Layer 2 of a small transformer language model trained on English Wikipedia (9 layers, counted from 0, width 128).
Take only the direct path to the model's output, skipping the later layers: a vector added to the residual stream pushes a token's score in proportion to its dot product with that token's output vector.

Output vectors of the tokens that the questions are about. A number n stands for (n - 500) times 0.0015.
"if": 409,495,809,481,465,592,479,516,550,505,694,442,491,204,164,487,397,268,600,485,618,451,732,627,539,566,335,400,495,453,633,462,551,398,363,719,536,440,530,629,410,333,626,791,733,73,227,446,352,426,452,664,527,539,235,548,525,453,523,869,561,688,634,522,770,739,522,456,747,591,719,576,365,476,648,182,310,407,611,404,375,306,350,873,565,483,491,547,257,526,478,390,628,648,610,553,824,235,824,367,546,655,259,726,322,567,260,364,455,387,430,198,505,406,561,408,235,653,576,664,645,726,432,229,825,630,496,436
"ity": 404,561,646,637,528,269,829,270,799,500,384,674,495,424,450,617,488,520,426,670,595,398,700,620,637,508,482,801,973,308,829,370,724,633,300,454,540,625,765,666,711,262,557,786,439,486,524,400,966,278,754,460,207,186,456,392,631,631,539,500,757,522,187,436,632,571,148,362,569,652,410,457,173,790,821,300,644,723,529,531,500,726,309,429,701,720,202,692,389,436,500,454,265,470,275,677,449,405,567,792,482,552,578,653,715,542,533,297,280,389,500,280,709,387,771,150,699,556,494,228,477,506,256,837,515,750,293,506
"oun": 758,490,890,400,406,375,665,595,411,357,490,496,430,389,461,623,645,372,455,500,300,589,448,600,304,867,780,495,356,328,704,576,871,640,476,433,535,337,577,424,383,547,300,913,384,411,479,563,429,666,606,416,421,418,462,429,623,687,702,754,659,246,420,372,380,598,500,642,520,621,456,448,112,215,463,637,639,213,540,632,593,546,684,320,698,432,153,477,55,575,528,410,598,406,166,587,213,383,384,632,724,392,620,692,810,470,233,422,372,312,282,328,558,618,343,714,289,309,520,742,347,710,490,298,452,490,577,505
"mer": 906,271,531,749,769,707,576,559,515,733,412,408,543,422,277,670,555,268,526,682,305,568,741,645,275,877,440,667,484,629,398,633,476,213,589,290,423,617,517,286,145,692,479,802,460,488,478,629,344,491,628,424,437,376,500,490,500,489,800,233,529,451,390,312,112,707,399,232,135,496,295,432,454,519,834,530,555,485,418,449,574,260,468,236,380,308,552,362,335,531,654,454,540,233,329,797,378,390,440,239,369,597,793,658,566,667,314,553,429,521,743,308,658,920,457,676,592,460,619,408,551,425,371,490,442,754,738,641
"art": 849,355,578,639,556,405,390,811,625,430,244,654,540,353,827,472,354,716,411,806,399,396,426,515,307,728,604,662,229,574,225,383,631,296,445,304,537,653,550,474,657,568,322,527,432,663,610,691,233,370,369,574,302,497,701,487,531,315,442,722,592,563,300,490,199,345,269,311,326,433,288,434,408,671,448,227,686,381,627,632,626,789,446,486,237,500,339,692,782,472,479,589,541,440,408,428,570,308,698,341,706,525,466,660,426,704,314,691,472,195,779,500,369,500,248,445,480,293,561,500,570,610,527,563,557,486,391,449
"x": 682,767,435,526,577,774,520,214,477,227,616,428,418,663,696,441,367,337,491,473,451,634,312,428,421,856,500,764,671,496,429,659,500,442,460,443,317,655,694,814,567,462,348,573,531,574,236,786,388,547,809,332,597,509,232,665,361,557,376,386,710,482,181,689,615,510,500,711,601,347,388,561,660,522,551,385,558,675,514,475,357,411,516,637,699,708,534,564,564,370,454,303,410,660,675,553,532,545,510,478,622,346,476,596,319,455,265,514,559,182,312,310,518,636,679,682,437,590,625,432,700,271,402,265,456,368,753,725
"ill": 494,127,739,791,658,680,540,772,477,480,462,519,619,600,736,420,244,325,271,741,459,488,520,106,455,765,669,468,311,334,536,556,496,505,432,671,604,718,579,511,694,593,439,866,550,473,515,605,605,461,441,597,223,411,608,562,573,544,606,422,421,595,615,479,558,636,479,602,331,582,643,380,513,610,775,477,567,418,876,385,199,509,385,481,133,748,596,334,510,433,443,481,285,571,468,251,519,386,698,527,586,356,158,547,348,421,367,476,638,467,487,329,662,440,613,570,589,330,817,292,481,340,686,170,615,328,423,394
"%": 460,237,550,559,604,409,702,345,374,606,418,484,755,751,537,431,413,551,623,284,714,736,338,430,555,344,560,448,652,575,563,490,465,702,597,268,311,651,704,618,585,332,486,462,454,492,419,477,481,750,495,519,148,435,448,284,671,564,880,421,558,591,719,415,386,313,620,562,390,561,438,603,407,304,618,496,663,486,314,678,677,566,642,275,339,610,253,694,643,468,505,225,258,457,429,376,241,241,661,437,602,564,658,512,392,437,306,495,369,50,469,322,710,617,509,836,505,207,663,275,575,463,303,445,309,604,480,225
"/": 349,478,530,318,379,551,415,786,677,565,392,513,579,554,533,474,414,436,462,500,739,662,576,684,796,410,492,364,705,656,546,707,433,382,522,500,409,598,564,564,560,766,672,526,297,500,297,407,415,595,540,553,554,408,374,478,572,647,680,613,393,474,708,755,343,551,613,442,596,535,586,403,279,432,353,608,287,377,159,643,456,563,436,480,473,428,567,234,500,463,492,466,463,514,509,448,451,571,452,486,504,579,822,538,451,426,149,655,721,593,440,538,504,504,599,381,580,403,519,227,421,362,467,658,423,375,605,429
"ay": 478,101,541,442,602,554,435,781,380,460,543,715,632,491,106,401,395,409,481,417,866,372,516,431,558,783,832,704,220,278,247,611,848,509,604,675,595,565,481,549,390,553,505,754,283,602,460,300,628,405,451,755,393,405,628,602,404,500,521,777,570,581,415,693,437,582,326,561,425,418,337,668,270,544,341,309,386,254,500,351,325,311,344,312,260,476,300,513,842,406,568,542,541,627,468,450,537,195,569,452,567,585,344,551,569,834,484,529,698,552,526,583,298,458,366,350,663,463,675,436,403,509,663,577,680,644,508,697
"ust": 578,418,461,476,564,634,777,732,387,431,581,488,636,363,461,492,591,394,181,446,456,584,831,468,290,710,844,460,598,54,285,565,695,471,277,460,469,619,353,713,310,755,565,913,157,553,266,685,602,722,692,658,377,343,352,717,598,282,477,459,561,294,276,316,514,598,451,96,465,439,504,585,469,369,564,687,437,675,480,395,655,472,478,485,302,504,449,509,194,451,489,385,378,175,558,225,555,388,542,679,388,554,495,596,495,639,580,703,652,505,426,136,558,619,718,163,500,691,510,200,371,647,539,274,531,624,513,559
"ff": 846,365,544,618,820,672,669,573,446,347,460,349,136,540,433,787,649,403,644,422,597,518,388,677,362,702,621,785,526,578,264,253,652,601,519,526,347,844,460,448,616,634,102,742,610,364,373,804,268,317,705,696,706,435,353,528,459,381,377,471,565,633,447,384,595,577,255,402,361,617,288,223,496,356,518,401,661,403,704,618,675,413,352,301,94,576,509,320,372,633,329,510,675,560,769,486,653,524,888,369,561,496,676,529,490,584,545,624,368,101,256,383,519,544,509,707,688,306,330,312,677,447,332,404,448,327,427,646
"in": 607,608,508,500,231,675,358,678,434,335,798,292,580,586,504,561,352,449,527,614,596,370,671,331,457,892,665,562,265,546,274,447,409,461,474,619,531,460,369,414,540,657,487,752,685,435,585,431,645,504,337,548,740,416,476,668,511,514,635,700,608,470,733,872,637,426,437,578,710,662,597,302,568,608,708,430,336,240,799,500,643,778,504,472,495,519,661,496,519,407,336,722,369,497,813,552,566,509,679,647,182,540,403,615,285,511,596,491,785,532,517,746,663,834,516,390,477,374,702,308,465,696,470,620,500,518,550,304
"ie": 352,184,738,406,412,201,710,677,213,421,140,476,388,245,481,668,643,351,451,646,413,649,904,422,410,721,442,168,597,486,205,575,564,524,534,566,517,485,589,655,219,254,178,741,648,620,542,423,631,418,472,339,530,465,674,495,504,495,872,734,555,552,584,429,443,663,489,505,564,713,379,267,368,685,600,479,438,308,599,397,474,396,787,449,540,382,523,610,664,548,632,441,394,586,437,705,671,486,531,640,586,737,567,545,685,727,472,747,107,339,706,660,661,578,454,426,521,389,370,547,378,543,882,824,630,559,372,664
"e": 489,375,759,601,418,522,495,714,459,109,481,470,595,575,522,445,342,353,712,555,527,279,693,728,209,355,593,555,476,667,199,395,611,669,594,484,565,541,475,659,824,725,463,474,616,668,569,267,631,202,469,468,610,617,465,522,508,596,417,282,845,221,914,618,487,457,490,505,523,339,363,365,409,319,711,435,587,585,602,433,352,424,451,628,818,465,359,307,550,469,223,440,757,340,436,451,651,603,593,596,444,525,250,542,286,695,442,380,291,519,496,732,309,532,748,416,369,617,588,408,569,450,723,615,750,482,627,505
"ue": 552,301,760,139,591,381,506,500,165,328,500,531,292,330,364,596,685,390,408,516,474,419,406,228,505,840,294,233,974,620,434,588,675,542,788,265,600,393,406,591,349,825,408,677,490,670,460,542,626,500,754,393,191,542,696,536,522,416,609,832,601,707,563,662,588,561,429,123,170,447,458,418,192,389,634,621,510,526,603,480,612,530,747,628,569,371,475,661,581,597,644,263,284,529,401,755,484,421,648,581,660,607,376,729,723,820,629,500,707,313,410,457,967,740,400,425,352,431,887,318,206,553,698,282,571,923,672,558

Each question shows what one neuron of this layer's MLP adds at an activation of 1. A number n stands for (n - 500) times 0.00032.

n87: 616,503,518,558,449,542,444,775,653,432,328,436,534,467,574,415,507,632,542,625,581,404,611,380,412,270,518,622,591,720,523,317,369,616,518,337,504,469,643,493,500,634,515,604,686,450,460,432,527,445,534,442,521,417,327,382,728,541,404,600,530,691,355,413,382,534,357,650,399,576,146,603,585,427,490,685,264,527,542,315,626,754,595,479,652,677,460,395,486,489,402,597,717,414,364,220,668,583,492,437,595,429,366,537,504,470,489,472,802,633,360,607,391,640,514,627,482,371,514,480,556,603,649,337,448,372,526,570
Which of these tokens does it push down most? "ie"

n390: 717,559,593,740,401,287,503,612,453,393,423,513,418,371,441,469,582,586,556,476,456,500,380,322,314,587,622,336,406,520,587,260,609,503,312,503,613,385,380,679,518,577,642,518,347,620,236,414,643,699,560,446,426,465,450,546,608,496,638,632,350,268,525,441,559,473,529,322,476,358,608,489,511,322,503,576,619,493,608,342,389,373,475,310,680,465,597,461,521,650,316,461,584,425,392,578,721,620,618,529,264,604,240,302,695,307,430,455,682,405,507,656,412,535,594,561,547,441,576,379,485,527,424,567,586,409,360,600
Pushed up most: "ust"

n511: 553,445,483,288,634,267,633,453,469,634,500,704,487,522,386,574,453,623,559,557,758,560,436,642,457,644,460,350,565,482,465,520,411,634,273,561,370,490,560,590,283,522,834,510,423,354,507,540,384,661,394,715,663,474,604,443,539,585,457,421,584,406,454,520,607,445,696,729,275,458,572,578,587,554,575,792,510,588,552,455,454,642,625,523,659,454,534,522,527,322,490,608,486,356,634,566,531,507,561,524,662,430,400,462,545,561,628,588,378,300,497,400,368,510,459,615,517,513,578,237,546,439,405,424,500,572,531,611
Which three tokens does it push up most, strongest first? "%", "ust", "x"

n364: 601,401,279,377,453,552,669,475,525,564,410,397,666,729,376,375,525,530,354,600,569,430,561,466,469,559,255,590,483,481,556,670,385,524,581,517,358,500,385,704,604,602,470,440,606,447,478,425,546,340,522,648,602,696,518,489,327,277,641,721,422,472,538,510,482,595,507,680,583,500,347,451,342,417,514,360,385,780,230,379,645,622,403,612,598,674,282,311,465,475,543,518,518,387,399,297,453,455,553,599,667,485,449,482,679,474,347,538,448,598,467,577,573,667,450,463,208,559,429,657,396,571,471,647,425,651,401,394
Pushed up most: "/"

n277: 611,352,470,418,592,445,362,611,337,493,520,491,372,488,476,535,376,584,464,544,414,497,558,471,529,575,604,757,604,434,465,493,375,548,321,471,549,458,500,641,162,435,441,326,298,474,382,436,572,366,563,534,361,626,423,674,386,458,576,410,531,503,287,368,575,532,664,415,260,468,653,397,377,395,426,588,487,447,282,651,601,628,588,566,375,579,425,485,350,435,655,443,486,669,607,299,429,252,269,665,459,583,427,603,582,314,376,477,524,548,491,500,526,461,524,497,690,415,554,679,720,462,497,572,500,524,369,503
Pushed up most: "ust"

n117: 554,457,407,470,240,597,432,515,515,515,211,617,577,548,500,496,404,399,568,604,511,606,493,440,424,464,640,532,647,504,290,308,616,314,324,628,392,575,732,468,683,651,345,349,372,413,687,648,380,599,454,788,610,568,452,524,525,488,460,573,330,371,453,529,492,624,741,474,214,650,378,426,679,578,607,638,482,334,543,587,704,467,330,638,569,562,311,612,375,530,500,526,576,555,521,362,279,620,386,629,330,358,549,330,621,480,671,479,462,542,500,511,554,536,797,191,534,539,422,372,446,486,567,637,419,384,534,390
Which of these tokens does it push down most? "if"

n166: 396,469,557,417,500,493,523,571,169,535,453,437,249,549,526,490,610,630,400,503,376,426,407,385,410,297,603,452,517,578,567,620,248,635,440,913,533,596,467,510,568,540,504,504,468,497,324,475,534,374,507,576,598,688,514,519,704,701,500,570,366,493,559,455,460,415,554,597,479,521,483,541,321,450,665,633,490,540,497,365,724,528,614,552,465,441,616,393,320,569,482,518,380,405,440,625,248,559,251,646,370,588,436,369,384,662,668,370,588,424,695,300,590,452,596,321,385,569,504,403,389,453,453,507,276,622,562,726
Which of these tokens does it push down most? "art"

n226: 706,274,332,623,473,403,484,568,511,596,435,593,412,602,460,408,404,463,399,560,394,387,597,333,486,586,543,431,562,239,778,593,551,514,274,455,440,562,687,435,302,593,459,389,535,402,706,414,408,596,601,486,419,528,525,561,663,388,422,763,515,448,416,459,609,503,533,558,580,228,479,379,715,395,383,410,269,443,236,313,517,521,490,469,317,686,483,363,482,605,755,393,555,309,460,552,319,313,565,489,345,326,575,537,613,653,386,538,445,511,308,613,524,462,604,503,279,621,518,470,511,452,478,309,527,547,463,463
Which two tokens does it push up most, strongest first? "ust", "oun"

n179: 354,427,611,377,651,638,475,448,451,576,641,619,434,325,532,608,396,427,399,545,493,623,403,351,639,570,376,140,544,523,449,334,563,628,569,533,612,409,496,341,545,590,301,562,596,575,521,607,687,397,619,542,829,390,462,878,584,518,630,525,355,436,395,477,620,358,599,549,356,437,497,551,606,629,543,308,426,260,702,621,580,558,409,337,555,439,529,535,521,651,618,528,525,521,588,453,430,482,467,401,438,475,523,617,582,525,482,577,686,727,439,480,490,352,500,444,346,402,479,370,337,464,423,714,361,482,504,486
Which three tokens does it push up most, strongest first? "in", "ue", "ie"

n371: 465,684,516,681,454,440,533,490,513,390,536,657,454,455,453,435,347,520,367,527,304,458,471,702,516,283,571,320,491,628,449,345,513,509,461,403,605,491,656,435,464,479,503,435,307,692,533,396,363,543,425,516,564,484,886,435,487,483,423,599,575,484,350,619,450,304,689,467,623,387,453,280,513,487,425,480,535,573,734,420,371,382,516,475,330,541,352,646,552,272,565,591,453,484,500,359,497,534,535,470,485,450,472,397,377,610,533,628,510,590,563,631,529,494,467,608,549,762,484,448,782,488,362,373,515,480,527,483
Which two tokens does it push up most, strongest first? "art", "e"

n187: 435,513,360,656,421,441,637,228,510,533,551,457,678,319,432,611,433,636,477,603,319,500,446,548,370,587,447,464,558,394,465,646,628,693,507,522,270,523,587,564,544,351,402,600,735,447,456,573,719,557,497,429,546,571,547,539,633,556,629,455,514,287,454,523,701,452,452,463,416,645,474,504,658,288,419,554,415,522,523,507,523,592,614,337,759,608,426,369,407,463,718,520,480,682,620,514,517,458,493,613,531,365,370,367,483,765,404,712,614,538,534,526,422,419,410,541,443,380,393,713,357,446,594,473,436,571,565,452
Which three tokens does it push up most, strongest first? "oun", "ie", "x"

n4: 490,493,381,535,404,439,443,406,528,549,744,588,613,407,650,569,278,646,517,360,340,476,532,683,622,483,448,530,551,625,357,542,232,441,541,510,427,426,420,530,542,432,373,608,379,438,546,510,395,527,609,504,710,537,420,430,449,467,256,494,274,577,469,403,400,324,493,500,517,316,395,654,569,331,537,384,408,383,534,439,561,360,629,330,459,329,503,576,649,691,727,531,671,755,415,684,486,405,722,521,307,269,467,496,575,640,678,513,450,746,620,593,565,446,479,474,384,476,200,323,500,513,500,450,523,546,518,539
Which of these tokens does it push down most? "ill"

n310: 472,689,443,594,554,215,467,561,366,696,544,430,476,592,251,490,475,444,378,527,701,479,549,486,493,396,500,399,580,461,575,340,464,249,489,332,369,604,575,442,468,507,410,507,496,472,529,489,654,490,631,424,645,359,507,629,462,224,560,632,743,390,563,514,653,411,536,699,745,290,604,538,511,471,452,612,594,664,583,467,407,451,483,210,637,370,646,503,578,700,565,218,504,666,520,578,392,354,329,372,503,585,354,555,522,448,628,466,496,335,437,394,402,486,249,503,692,597,579,332,724,554,410,430,466,482,375,379
Pushed up most: "%"

n430: 650,312,488,492,385,443,435,602,321,523,584,379,732,594,693,593,641,459,527,220,805,461,553,373,331,614,488,530,382,607,508,785,663,556,663,474,541,523,627,684,757,307,422,441,562,685,631,488,441,639,414,444,562,383,469,525,519,508,488,444,266,451,623,598,576,594,340,516,511,349,565,185,601,516,303,658,416,632,714,452,572,654,446,615,569,304,493,582,566,424,626,574,484,488,537,504,238,656,588,601,448,427,549,753,363,436,367,708,427,592,347,670,558,397,476,716,456,473,492,467,377,515,734,270,302,730,258,379
Pushed up most: "in"

n434: 346,482,497,455,425,586,748,617,628,425,404,691,308,512,452,584,453,553,460,535,561,488,443,434,466,469,465,653,436,369,583,334,420,401,369,267,648,442,513,600,513,655,480,481,444,522,484,345,313,443,405,414,565,303,560,570,408,609,260,480,474,412,543,388,606,545,490,551,448,418,500,430,597,417,643,554,404,524,656,571,268,562,482,565,590,562,553,416,581,686,503,327,584,572,530,265,503,513,413,445,613,415,365,452,348,603,545,300,425,506,503,478,552,647,544,656,500,479,706,367,365,605,468,331,422,430,471,448
Which three tokens does it push up most, strongest first? "ill", "e", "x"

n60: 596,552,287,627,554,437,574,558,452,355,304,478,709,553,611,712,591,394,279,424,597,563,417,523,450,471,513,451,529,633,415,460,305,487,497,545,521,507,726,503,367,544,514,601,493,530,544,568,336,523,659,469,367,529,594,310,474,433,540,628,514,497,586,392,669,280,490,483,386,448,543,643,450,578,559,251,312,623,474,649,323,420,474,533,434,589,205,577,641,562,548,449,469,490,500,665,473,528,389,417,640,465,355,531,628,700,406,578,388,642,547,657,440,829,466,545,510,405,364,462,546,577,347,288,477,384,490,340
Which of these tokens does it push down most? "in"

n79: 430,471,642,349,763,559,516,459,699,598,476,560,329,528,483,343,537,493,526,541,379,447,402,652,467,562,395,457,323,430,643,328,483,577,503,737,620,441,369,565,483,531,404,236,477,513,589,253,500,429,348,706,443,477,689,651,493,610,406,451,511,415,603,614,531,587,524,421,274,542,645,632,671,411,480,555,334,554,418,385,572,400,655,404,443,467,541,438,500,579,500,463,666,691,331,289,428,277,536,455,659,703,423,656,517,651,517,448,328,573,616,563,500,536,615,497,445,421,554,704,405,371,442,374,519,630,465,528
Which of these tokens does it push down most? "x"

n94: 462,443,484,739,556,599,530,497,546,458,367,561,534,542,587,553,631,476,526,610,500,516,482,359,791,373,471,471,516,500,372,396,606,633,568,616,500,586,630,481,744,567,538,366,432,465,381,703,521,525,462,573,464,573,347,705,551,469,571,456,377,459,603,443,303,419,630,560,497,513,376,476,374,668,491,500,465,393,516,376,465,433,391,311,539,641,485,739,568,656,526,418,333,571,531,432,397,380,361,473,598,520,512,306,416,607,322,541,612,446,482,503,494,691,352,447,705,354,474,276,616,363,602,696,450,344,241,544
Pushed up most: "%"

n372: 493,328,663,540,260,487,640,617,628,629,571,450,791,384,619,692,696,556,490,640,660,736,461,522,334,407,460,484,751,449,472,252,339,421,507,395,625,568,615,503,611,392,437,490,744,543,315,423,554,602,469,493,461,606,553,570,406,497,418,404,590,416,585,516,680,653,561,554,320,644,798,345,467,611,407,487,487,544,448,493,542,568,545,477,493,585,478,497,460,480,330,633,473,431,428,572,500,490,553,234,472,362,519,514,354,315,483,417,610,582,460,523,503,565,477,588,456,468,403,569,427,494,527,394,611,413,497,544
Pushed up most: "ill"

n272: 443,375,489,419,490,716,716,653,533,511,389,632,569,407,381,658,496,375,631,748,645,561,349,448,231,525,489,574,595,354,565,587,460,558,457,758,538,560,432,490,537,372,549,511,414,671,544,515,183,271,436,551,640,486,359,807,638,659,396,493,383,325,553,409,674,573,777,717,595,524,415,554,493,650,689,551,486,639,493,705,412,507,316,557,550,454,658,477,522,489,434,424,515,403,473,489,588,564,523,623,493,511,528,752,470,546,455,367,545,630,577,382,567,634,456,524,566,306,791,510,368,679,522,578,562,328,534,407
Pushed up most: "ill"

n405: 537,410,524,525,646,381,407,468,581,594,394,539,543,426,589,397,503,230,656,422,553,614,462,463,503,726,625,652,642,557,397,743,475,464,283,443,507,547,369,543,588,578,405,476,528,438,644,364,372,577,438,366,783,426,260,618,551,438,548,578,420,483,531,631,461,410,461,698,426,490,323,603,493,493,332,437,384,294,429,450,591,661,418,561,366,374,562,490,503,589,493,392,461,445,391,204,616,533,418,504,507,374,427,782,421,691,436,591,370,536,403,331,575,507,584,404,528,828,563,333,460,500,574,417,370,708,342,428
Pushed up most: "ust"

n452: 669,550,445,579,420,551,601,549,718,513,397,397,559,494,584,481,428,636,633,430,330,326,482,500,535,582,383,623,544,528,431,688,493,664,664,469,520,456,517,494,648,524,667,464,429,670,362,379,514,562,435,256,439,541,412,517,360,698,626,576,326,604,503,607,533,475,507,434,522,481,341,627,255,398,229,579,532,515,418,520,538,462,401,395,622,551,736,437,409,619,638,705,480,536,414,659,332,531,607,343,396,345,512,593,477,485,487,487,389,577,645,519,717,338,585,580,457,506,350,323,537,466,497,372,407,480,600,580
Which two tokens does it push up most, strongest first? "/", "mer"

n278: 474,494,266,689,532,416,488,456,507,470,591,469,478,479,750,541,370,751,643,400,459,428,497,516,477,413,443,471,513,598,391,573,460,528,424,462,420,494,312,529,581,488,350,397,427,635,278,517,460,513,479,517,332,680,646,762,516,653,605,572,713,442,474,558,435,631,327,301,758,532,610,447,434,301,423,332,252,403,542,500,590,340,572,350,713,301,512,491,487,324,443,570,432,649,604,652,439,580,440,503,381,431,519,295,404,442,418,484,586,548,515,582,415,575,527,415,429,296,614,472,378,551,527,600,710,567,445,558
Which of these tokens does it push down most? "ill"

n154: 442,551,373,411,597,295,600,556,600,490,496,529,644,581,540,490,661,629,421,441,425,604,538,473,651,639,581,388,422,615,496,500,575,783,580,605,441,585,493,413,475,611,408,472,538,310,284,461,432,634,346,401,611,395,346,574,363,643,254,617,522,446,593,358,407,524,235,464,371,493,285,370,406,511,612,571,692,520,462,558,667,510,445,565,607,376,546,391,622,793,369,335,525,486,420,278,550,625,511,554,566,347,500,205,482,417,532,422,515,482,692,604,541,370,289,573,351,364,546,678,515,650,528,486,627,504,284,388
Which of these tokens does it push down most? "x"

n397: 575,452,362,476,545,500,598,460,480,403,524,706,548,599,438,376,363,261,458,513,510,480,406,279,657,568,688,549,594,595,419,507,629,503,444,436,609,786,637,397,375,531,504,467,580,427,598,534,590,356,381,347,464,380,637,518,660,623,662,428,332,461,408,613,452,327,456,466,549,548,425,248,613,595,607,551,428,453,529,751,390,586,477,415,345,418,622,457,543,401,358,457,503,653,396,653,358,402,586,538,513,413,663,531,493,512,538,613,271,435,435,569,326,438,537,570,656,731,608,544,468,353,412,790,522,520,524,324
Which of these tokens does it push down most? "if"

n454: 608,514,722,474,378,460,375,363,690,368,504,500,496,436,606,371,390,400,331,604,587,536,283,461,478,532,544,346,479,609,438,559,586,510,361,454,361,432,731,444,507,476,639,434,266,391,638,264,476,630,643,515,522,397,596,734,310,558,321,686,627,639,435,653,572,814,402,642,525,457,701,531,365,258,521,537,529,486,744,417,407,446,550,273,540,269,582,537,548,586,363,496,534,394,688,596,731,419,457,632,569,557,454,583,443,587,629,504,591,598,343,460,576,633,729,514,414,489,482,659,627,367,269,629,300,507,545,527
Which of these tokens does it push down most? "%"

n331: 610,475,470,497,547,333,618,649,567,701,611,611,333,375,659,487,431,597,378,608,456,425,509,503,655,455,447,474,423,532,733,717,360,431,529,459,396,586,590,513,437,549,604,394,667,409,390,493,425,405,331,490,366,560,553,609,500,635,539,672,390,577,396,637,487,449,426,580,545,436,452,619,399,523,503,410,687,512,336,713,462,562,526,568,542,383,374,585,339,403,513,540,645,575,618,435,467,524,640,368,385,582,487,628,341,536,554,513,534,706,451,217,432,616,351,484,436,763,573,618,452,506,273,554,346,416,219,514
Which two tokens does it push up most, strongest first? "if", "art"

n151: 579,558,493,568,510,592,660,500,428,349,353,478,455,546,341,427,527,433,602,371,510,533,527,490,717,493,359,327,562,746,475,530,425,522,377,574,686,363,595,722,568,185,482,560,557,457,402,476,605,436,461,415,390,419,477,461,667,440,580,449,605,532,632,471,297,381,623,571,487,422,598,486,360,697,432,310,411,491,516,438,435,335,543,526,722,526,631,405,497,490,476,637,239,427,383,618,391,458,279,503,421,368,494,342,366,626,628,639,531,686,547,427,674,516,493,596,646,415,345,418,616,465,534,420,211,548,472,445
Pushed up most: "ie"

n264: 500,528,312,539,574,446,690,513,625,371,694,434,633,569,400,580,526,469,491,406,308,602,371,562,624,431,400,428,409,334,585,684,569,500,346,407,483,469,334,705,425,371,564,523,616,557,399,429,500,639,246,523,548,394,474,486,352,514,494,465,473,487,653,613,649,537,341,283,535,603,595,510,256,595,487,330,601,421,626,450,553,506,522,567,452,506,503,390,336,602,386,429,576,548,632,382,539,466,386,520,494,460,333,434,397,272,660,459,406,583,485,343,364,370,298,589,425,585,542,329,524,444,608,370,618,513,563,627
Which three tokens does it push up most, strongest first? "if", "ust", "ill"

n363: 569,653,631,450,480,572,248,603,475,535,608,378,628,493,388,540,521,489,510,503,547,685,628,503,503,456,613,479,562,708,489,546,561,249,476,303,548,377,478,591,489,618,792,645,346,608,600,521,416,716,581,453,584,473,440,717,452,482,371,548,467,503,354,507,713,429,525,464,247,725,445,422,654,457,439,514,618,560,613,518,510,601,569,542,399,462,323,597,264,525,585,475,543,335,657,408,600,677,504,602,530,526,335,402,388,400,402,398,803,536,293,368,697,524,528,383,250,665,592,410,323,513,482,482,561,450,438,300
Pushed up most: "ust"

n63: 594,572,528,453,429,607,546,418,745,564,399,655,507,441,595,463,617,675,396,603,377,230,403,605,406,679,284,503,503,686,380,426,532,493,458,524,467,345,493,469,364,490,545,475,595,738,500,400,416,609,545,615,419,281,390,549,275,344,549,602,504,318,375,606,631,565,493,532,335,791,625,481,588,360,455,557,785,583,604,445,555,437,597,521,748,705,497,364,648,392,561,713,493,630,359,496,518,392,579,555,570,669,493,442,493,474,649,473,416,427,401,297,719,486,464,409,590,534,479,627,363,551,414,577,625,723,325,493
Which of these tokens does it push down most? "/"

n449: 655,354,333,489,388,540,317,493,586,504,410,645,465,245,754,426,637,430,482,327,322,536,530,369,576,532,408,471,461,367,597,496,586,430,474,589,570,518,477,733,660,394,485,382,324,762,481,356,496,380,450,320,504,354,614,547,478,697,445,380,272,518,630,618,428,603,406,638,614,411,273,231,343,228,507,373,421,687,694,625,511,540,439,319,627,471,236,348,500,470,507,353,538,632,751,584,321,419,551,640,347,534,472,352,492,402,329,290,554,576,634,587,355,482,481,525,481,461,478,562,573,461,466,435,528,395,386,413
Pushed up most: "e"

n292: 343,372,743,486,419,483,397,685,226,425,583,366,272,576,423,519,585,550,480,619,521,426,388,591,614,447,486,543,470,392,547,561,673,623,402,566,389,603,604,444,372,291,721,435,547,413,507,459,393,663,543,569,375,325,561,420,570,443,470,691,671,450,487,576,503,556,514,611,483,329,463,402,446,296,411,290,433,535,487,475,520,466,260,667,328,564,525,656,418,552,572,401,566,507,494,429,618,393,449,493,368,408,510,413,455,703,640,358,366,769,494,662,403,467,634,422,400,331,661,388,297,601,514,609,503,331,535,468
Which three tokens does it push up most, strongest first? "ay", "if", "e"

n486: 409,616,458,237,405,449,563,392,381,455,626,394,592,519,535,356,655,410,567,464,493,316,431,540,588,410,407,309,534,334,529,572,476,369,377,792,370,671,457,632,605,590,601,731,308,646,633,559,526,553,435,759,442,540,510,562,604,377,186,528,637,477,405,463,465,510,563,521,627,567,375,745,326,490,490,333,399,549,534,390,641,364,524,520,663,449,458,361,442,613,430,352,493,418,327,518,493,612,529,535,617,450,418,571,627,547,557,627,411,436,715,623,486,355,517,612,580,644,510,442,460,467,514,461,619,476,823,617
Pushed up most: "ust"

n344: 455,602,340,409,506,448,579,590,564,603,696,531,525,390,490,475,600,712,539,459,558,733,518,640,669,468,294,513,564,841,707,530,460,465,369,570,316,584,361,465,523,451,576,450,540,556,366,473,575,576,392,537,395,375,583,447,668,580,444,357,260,513,425,676,463,478,510,611,484,647,445,321,720,594,539,342,432,537,578,442,564,477,737,441,516,562,546,585,573,351,587,487,575,563,462,596,382,785,500,401,425,634,443,503,384,548,551,676,397,551,466,490,549,675,567,273,439,258,427,497,413,509,705,527,411,453,657,531
Pushed up most: "/"

n118: 606,214,419,496,596,544,436,778,397,724,571,402,453,581,540,636,598,225,452,618,281,535,402,493,360,636,598,497,541,576,459,727,518,623,278,503,335,446,533,470,504,578,650,196,674,479,458,409,470,239,452,528,452,294,448,530,578,386,587,342,394,500,356,456,343,507,421,394,493,503,449,496,642,475,432,433,281,401,544,356,361,582,579,359,431,479,474,462,500,664,465,472,550,368,381,402,351,617,530,597,632,329,343,615,478,474,482,459,580,590,487,331,411,551,479,610,447,524,539,247,452,563,380,449,694,426,313,360
Which two tokens does it push up most, strongest first? "ill", "mer"

n442: 556,620,636,431,541,503,634,812,486,536,446,557,514,438,668,612,507,444,357,631,701,599,442,534,667,559,365,646,535,578,425,411,348,402,489,490,541,552,504,654,360,623,534,543,638,690,532,593,546,387,381,395,542,631,571,523,420,720,320,522,519,397,430,479,485,520,507,435,593,500,517,613,521,673,369,630,360,543,517,317,538,668,608,493,514,497,543,330,827,638,220,635,438,344,328,618,587,534,712,701,379,456,541,398,442,272,621,555,430,650,477,556,409,657,572,449,290,718,547,678,731,568,403,452,514,496,306,284
Which of these tokens does it push down most? "%"

n76: 350,630,406,383,388,429,455,622,341,458,330,610,487,500,575,500,472,292,436,719,493,397,273,553,520,402,462,517,389,713,529,483,461,351,342,513,322,605,646,743,475,128,464,636,524,497,486,399,545,613,413,461,345,460,358,618,331,380,500,497,529,527,524,382,589,447,741,613,352,356,473,349,345,507,641,479,371,546,490,582,594,380,425,500,736,578,329,576,600,521,343,396,450,552,388,417,511,525,408,439,569,302,387,382,657,532,543,778,572,457,419,654,507,534,549,533,535,260,654,611,460,430,518,615,566,567,439,436
Which two tokens does it push up most, strongest first? "ie", "%"